Layer 5 of a small transformer language model trained on English Wikipedia (8 layers, counted from 0, width 128). Numbers have three digits each and are written without spaces.
A neuron adds its activation times its output weights to the MLP's output. To switch it off is to set its activation to zero at one token and run the rest of the model.

Output weights of the MLP neurons that the questions are about. A number n stands for (n - 500) times 0.0014.
n3: 570602543551550516674400572966407345600506647347525654444418492389587401517444509548550488635362618538425363425483630567422566431595395508532613582556592523470449633552577495377538595544472497424612518516528594390646604578546497503566398601503599559549428535488422678481511334519606393543525503437398300427534500559276345462341568723663539619600417508573363462413425647631575446528413
n36: 518420824367414486426623481538449574523428550570606432481392457467497525361411500474599671500602416484342463509595392620361634177537479372462482606541327465500610547393503287394557443510548319301431557631899645587506377342446424512360623525547583444586506375523290564580328362456591513530446467316621375515352440442510559497402679526541613617488532417400636479462594561437522495390535
n42: 517317491454375533424450329637554609624709484561531564397431373360495463567587468423512559414341515594401538545491342289589469578555650374627410590470682488476503432408415463454450447246667529524522495481538527443506476362357497425273416672409417652609261534509480597583651410442579316500405424582326412536348524634599512417404473452500609568464519523458556409589434323422450558552667
n52: 407619396525271523619444549553429435543604429561550618497650594357362411551427346579444403476441473385444516577465506381585551647471531643467505540576532494525627447640644478672492412738623620493368597559603429494489571508482436548452495440500453482512606567645370577510598382459479459314553513568467397441738452539454606366480562595474282636467429452407529476569564392400478319473635
n91: 427306743614382547261447605392513500494366494369362461623541356662484479524560558547503362468262473512500367530599327524506665593287593517446534531528514540703441588633620380530588416503449348356396492525513271538497353483378407474363661323389598497510533409571456598432540473550446533551574546536619414427579369626395610380537465405579339609568564509589402595539525416521264589567461
n102: 422516481466645597415588539284638539424403487431497469537486476516370466323347410645297512486456503520334599427519408531550529414570740666381529721387631461526423566468503498725516570615434599628520573505647562535484450474488524560460579497616455554391457550529508517508559418235481614466524521475475486536578508548479486461419618571699459588550603435341432768402559610469497495459450
n109: 702441491395459442385508527460361461218304672589557458375503523416481466550470600453576650346646441574447497508512673524500553354509506503521637422360417650509331534514511431440435357476469601562603467439542413262341431319439532358608640524347522517406552585488538358497517398408427539632510366521576384581548451457568515670450384241731567569528437547339462500509497537578592447709443
n113: 569413726465575486440580670382562529404273630359509432456542500544522618569584693517673560405518403453605593434459595295402336464242457497540535442562471510609425594621477492421454625445404376533474577520625322750379540585693456417383482497466580656419553451446598371620588413420449466494258361403525582480393461537588418509497384478342473488411562604570403477402469488841415474621393
n139: 309477276424476368483439341606685406311474486508531417509405307756446568367573560645425389618592503524508439473417500456512567426506489626409570569378491493512612471592418374573475500521618520577247623473497381246534547536712603486408356456577447464674408419439591386420577455558513603489532522386491702428630352570460535388405524482486381441481565589377472594512412477408379353391402
n189: 548592571541505635478547570318497609550475516604416540344563555527528488486583491560454586368528506543629486614508527582361564423667677398523465446349704617584541455439527576611503596386508604526473462560524446518486664584548341429304492582513495592457420431436486502413546406432434624532418392606377492693388564454740435418550760405519601673381573561478497447406497731605658653585557
n190: 503548633384529481437613454171519503533437605668400476618441548606320367435495332543574706528551549592392543390553599515317545493548543533436497480303570525441470487609619546617615465625461374333482495530727584617548355578649444584518438546460568454621396576374576416481578477465468598375335552517547405495360529358509506483286479600726429572500519511535378361686349519407474517373605
n193: 405434433572503478521563515596599569401606457542286603547596407506668546521508595534404561583470308497463681255509428411479363493449383425601462524531412442582371451514386593555665665660491609403696555531480541467387515338477586536468395292537597563571638584538470508420432349537684472494530547555497539391091547566388567381526555304345442749609579664443461624568520603506384565307331
n216: 633459267511404515462428475463449539494503364502744378517698438465495400470497539580553477546581577486590716510616562578481687361487503563561492493518460535611386473403500530407574578458526563440424515438530621294613381557479686540517457486587628549519599524486379537721700480360444420659467418511427415599439379582698475608532513528719665378516559597418482624539464593522517566524422
n229: 416517562549515485564445486639591624344575682531347581483464379527536498511708452628708550328511433388453511457413329517570477687399463468606564417474532557264384465481495523604503391486489486609356485542609428363522497422518593582422610657510475294562394444570484453571379543662572778563473561550580414471537459529385461427544528406484513602532469563334598399712667343506545486443466
n275: 534439632543497415611484444571427482624690599608454529422558560690451418431459557377514565522363458578503392576304545604444515550407492524472521347482597333451483550596436555396415716605479600485568500393545569419530550591379418645474497382552401534457472519480587582555414591584378357310654631353509416524360428529594293464529505554616642409513516415355325312483539378514674619451574
n310: 548472511488461466581606432534451566574342513563476590697295605647389615628376476455517382448558596506492536510371464440636368402618474656483503493622625431578523588495511369668610667340389539531530426629591573744445373516509552500582506353524474537457500663550558547505582485484639579607621473724365570524234448468423489610468597644380490511635430486382500596580576530449570342624574

Each question names a token from some text and the token that comes next. It shows the activations a of the neurons there, in the order above. A number n stands for (n - 500) times 0.021.

Then comes g, the gradient of the next token's log-probability with respect to the MLP's output, scaled to length 1. A neuron's effect is roughly proportional to its activation times (output weights . g). A number n stands for (n - 500) times 0.00071.

"1", then "3"
a: 545499510479478517500498299507504192493521503492
g: 479564550811517345320560674409510580566384452454539496348553679640646433557529439582438371509416351350415569541469883590456383467543485490474438514539367568492638465737647412269589663478380294742499589402338457566495426434539541669557556440621540819595718594635201489626241268388529507602302619339689356556354317512542505359525567659553463371567181537383328466416544608537639453585387
Which neuron, switched off, raises the next token's probability most? n193

" ", then "1"
a: 524498552495504497481297510481495499523517502741
g: 512468433324634463532385420455564517433590354266575617367505416755474256460385424533407444582677455514562514731477497693405553600466677687375248605576515538602327375372391684575563443618498456461568366491655700348298725446286569535603568539152579541337638662877477532664577379528381564515769653492548493614459379499503577776588459432564410593553509457458519649525341488336709512369759
Switching off which neuron hurts the next token most? n113

",", then " she"
a: 676498510432505508498494488499494508516484490498
g: 485630507502699606696765413567380474454672529298298459758362527396514385567395327661706442538476564452854237520469444566504698575703303474425521385480632628528261616536601659606479557461460648223440523633416654607654629584620516494540623411668468727639308562475453582282482400594454629472586332666612648610461632537447481443326457692396569668548260531389475681478515525673337531398410
Switching off which neuron hurts the next token most? n3

" D", then "ery"
a: 500480483501503529497507502514498507413520492500
g: 340769381576716570477374609551622488510421552307393393457475595493493462595672452663736586275501443636486500361388534200612192628617341375673436584520598407361354387517788717696517565365457443465644532689516562746530512421731693698435487568354332516436422615293249349447451479330465430496631541577553402340513487586405333546302536510668473495516423443442595396592541487389697226468397
Switching off which neuron hurts the next token most? n216

" G", then "U"
a: 491486497495371462512516522505514485500485505530
g: 596512341535527346636472572481429434588624418530508402407794668322464549378661291390346543361458726491354398580523494558307403545488332331277346583388415411791597427494550526353400620676492380480721320243453641603415515537450479481435615692751677473448672405583569676610428525814594564455424461697500241470584340389700386426398391474453515480566621357426703736500310396682492615532402
Switching off which neuron hurts the next token most? n91

"5", then " June"
a: 510505671423479476419500505504494443506519508552
g: 531551435604466647479450469629515674507640601396411517682362418728460596356516676619492644560405395553467624428407489442637555433474341497756583421672511736625364485269604540460820710417437465327479614428302245350490365589763454422542537484578621559650393524535575403474492570333489391712266482442416625657406491671587627459535663145417601759886518532559552522336593402651411535511411
Which two neurons, each switched off alone, lower its probability most, in order? n52, n42

"4", then "4"
a: 490499515516416496481476271474502405504537500511
g: 734494437559451495541367480474323414467495751292522550452562681525435319731516464652433489519552364176505454529555831529609326598470466506622493558510321572366582438772626636316327465397532433680593451599308451731509511500461429473545662548585509684738450508782171557605314446507593592548414679472532374527412273376455671457548529559363477360536580547416354632629556526651139677540440
Switching off which neuron hurts the next token most? n139

",", then " She"
a: 609500497481512474442494490494502511505472510500
g: 541425517470617457644735479432662444581662488224385516790627331438473437489636504495576283608442354446678500545315753533624446697626408367535666476338644468424525615409519548672659642597505551350261555449498400647679525417575514314393390258617620687365545499598468323632617579388567290701486524491437497552715368654536370638324560800458483546343401534378532439369763488495361590294314
Which two neurons, each switched off alone, lower its probability most, in order? n109, n3

"-", then "S"
a: 506495511496491512505499500512520501496388562497
g: 572489417141408537591504709501422506515381525394462442611307685532573501594615599483346238382555566311267539431641611541578226655405441629485649560417597471561453338618404525435467448397686620355433343570476660394627265257729776625394457402557572539446403561356558689338299242372558351512606522594474551478584534700447624339490484539289467286259506733380530544549435592382349508446676
Which neuron, switched off, raises the next token's probability most? n275

"1", then "×"
a: 489492498503504501503503455498497479495554506634
g: 536324694425676216603183402480397575533567522596358435567418414527347447376596545473560483169431389504544492464598403663479301414312592527307624636591480500326502426518553512789401439594648256587488363394390409206583851470478389387552527481571327426402627490464359431534504510468401496309445527786315438277599491478619429388460460488541595626643298525532568662494660575503135633539531
Switching off which neuron hurts the next token most? n229

" Y", then "ah"
a: 504483488491507438508508508469495509500497491514
g: 400478547596381479274604428518419318332512476424633634473532371450417580593542540309098619492541652518595369623281564415534376731457380369557551602576668568246641358593608564487684663573509653463866796623522473529454708635458496504456422361369300575582536606359631349186441420372565523486558356572643455428580495364467359446546493641553695381528589469608425462454833298570649522478397
Switching off which neuron hurts the next token most? n36

"our", then "ion"
a: 498504480492492500500496526510503507352502483469
g: 358473566614582498510564437547508463271529449433498640542626475641576701643237449438480568259489378747384455353207598382537504520265317642434381488372531601237297494469779470433568630588499498437620462784580679558526372545646530488660418586317415494343660493775398457460539256548458297532535517615515478479261705381350656638346538620472691621671668363345418356578409662500528521681505
Switching off which neuron hurts the next token most? n216

" ", then "2"
a: 539477501497502496483272505501496504519524504749
g: 509566621542420624331473416486529480430473521705302419517437540291661715436649569585603590504366550473396576308342574420670414427719229558471571331544422275511696502572757395710383517528532422728655651437390441525639475510488355468584341376799460557557340432139744542349481551375401622478374456409497540444484527559441522418532515466250467767515648673657544414539633564665296502565164
Which neuron, switched off, raises the next token's probability most? n113

".", then "\n"
a: 573488489495496494498520492508478504507500502501
g: 414503517321418510350559635517377462373662330390345542595584533633535611351754464466765482782465619610506205438467495584469867389453519670544460551720556506514358511474658573595496336622547470579689529446473660547410257711407527471812599434681561501383315648476354612359214634429575639535444443438438368688654660441316554422593590305662440572560520488257637339508351501563531601602553
Switching off which neuron hurts the next token most? n3

"ton", then "ne"
a: 500503500460536504515512508500499508497489512498
g: 566435501476674543649649324479447526613551385488323597408357649616500335745539538559713347422434459572515494398737367514755357481608454274696538319490508239479525397669388651688452613490624436549618557427588536312305508426437417354410357777735686296563505625626439295166387384416375463379696514389550523327555401547551252514433457610683524408479592422521401701429522296506480606328401
Which neuron, switched off, raises the next token's probability most? n91

"\n", then "-"
a: 492502503512479529504457556501482502498520532502
g: 566380387525507668439657640602425428488475617570362662318493305400655799565680442620395610560532517444451479202492389473574676433601449510780426418606337628406551706427683541516432303656243573494396613440592462625600628564342527410506456455433579581367551487431369750573732779437195466332364503281726461646385643551383373369696409451426436473345321700394703547568487491555479497591373
Which neuron, switched off, raises the next token's probability most? n139

"es", then " ("
a: 483725500501511523502495496500496505510485504495
g: 636502380346632404454433416378379483536548641685790546322587460415463571591287635364524581417390503566296605347700426552488177378390525644621400482699525299512776619541618524555607313314428480432266564389521653397507596283435487423415613556250578658645772317408606307607382465603490313559405532526362482657470395494480551389343630528223419544535340597272428556704458329516645551479469
Switching off which neuron hurts the next token most? n36

" ft", then ")"
a: 501546497502495508500520502579508500503487490519
g: 480440359328443423447362618600559647433330429627584493607560352524683378539629364575743691615530502611559431630507205514574455330540596484493451523482628491477546592575456522535478323445300658579344591436623445563624631611546393456503704668628772549624172306449625578422464680506522424622343560273514445557425614067618661337337426277360400630405460440352445528538427816457660613600355
Switching off which neuron hurts the next token most? n189

");", then " ;"
a: 498491496504486499499523499504498494501487502506
g: 393307521151531625461459489471680391304490661537488657369493544695667668571677392521391421616413637600433556491360136554514644690277489597414321359702613484443432404469577566653467528298419562589464462515581793203535389613353545551560480526439248389492407421511314763035585607323462588582499462576488464500368428360505530573436417452497547386539602577554562663530488629610445636571595
Which neuron, switched off, raises the next token's probability most? n113

"4", then " ft"
a: 496487510498482503495651458485498500492496491484
g: 659725512595276558310701481336496518517651750377511465260441412528789585563392279521476546608545458572382520557730535553606496744532453471493378637642678378613704548413700597551524657446503285406303700597502309486462279376687472575478543499533460667557574374270371445549659467580467523623428618348478481557411590652435391476569652353448514751535747476457335572306537598158715485492473
Which neuron, switched off, raises the next token's probability most? n189

" from", then " "
a: 504511510506515481500512511499514512514501453502
g: 457619367439343405530493445644322609444412217557404591462392622495626376273301596419376575464592431555288573344533504414505247445671414760579301346693240676704187333485511467449631564406626459508745452372577581433448388595588410362628380394485582597439629561798543499495418649664556459560284599526474475447415438474356551465439535539359504515825707301454444664545344449595735403531601
Switching off which neuron hurts the next token most? n193

"ade", then "j"
a: 497494487493499500510493501502552513508477491491
g: 540549712581690233183716363470394251494464153415297516636531350539286519522390558602485370449505539595338471511517457597411517609538451439476510680649544541294462261432336455473421391268381408480452459566440557372575498564442630545371558282501421438404406354654417495319310661245626313585703406426481460573456506436465312630648516553756478473327431564672428362174516432708475545434604
Which neuron, switched off, raises the next token's probability most? n190

"ri", then "ć"
a: 496488506492493492505519518530501505513429499512
g: 626586638513765438409544430559607435623643390403560519318476331365563441568371647491370399417446533287453676579499444487596385562347483307620348269314513441669631789619628204476327578592437409257608438561412478387526656377580470471519387623491277485744544318589617638465439476384387510357590607445416422409288300458756449421598576650588478447706547402496097600385605668650608534429414
Switching off which neuron hurts the next token most? n229

"0", then " mi"
a: 494489513528493500503504500510484506503501498509
g: 674472513660555517356533660499597479456657627542608500473466380495672604482774434579571440522562489528582668850382467491457651560496432425437655517446638509442550495467765631625572417364453624522194360519350485628654390635510514585360221558701702766348571354603479464636837349584395542429370464416368531388554470678327433818513585605544509410453495573578428346317672735296716608488413
Switching off which neuron hurts the next token most? n189

"am", then " of"
a: 492498522513559513500498597587561462434502501513
g: 643482408534583446606503517502394625568395556452639352699391499461356364526691614599165180395798303569432413501455294773538688322488641363361383583617516498532508488496327481313427401624496574411355595646617630358365570600578533550392573675745522724331409531478580483627639442474290473483315658602597423471581679661537649419595734284280508613400442524352734494606473638488495411530623
Switching off which neuron hurts the next token most? n189

" sub", then "mar"
a: 508498507503499413508533488500501507513493500499
g: 466493573424608660641616359399503424393569442702393714501552375550361338785518659494505548412733433384573161407531522537550409517546275526486525462536531588587438735574574490611397451393724430214475501655444539389230521645493599651312314579381475369659477570676299762683560352469432277630316530712430539393392291485600527346687677393408548629444373550332390578521502477516761650479490
Switching off which neuron hurts the next token most? n102

"j", then "da"
a: 527481496513500499507510477484528506500434551503
g: 596415589541156565479417693451437345580629269358415336460522576285481451779302565557383535720484606528426330477486350349299764741629512509557567290244398400589704444489399561655534584534308339338540376380646780571462449519279490766594397572377531347465646391401482588515655346574465578434422557626404291483320473599539485482538584402434466602403448474691469556443449504829455550546580
Switching off which neuron hurts the next token most? n229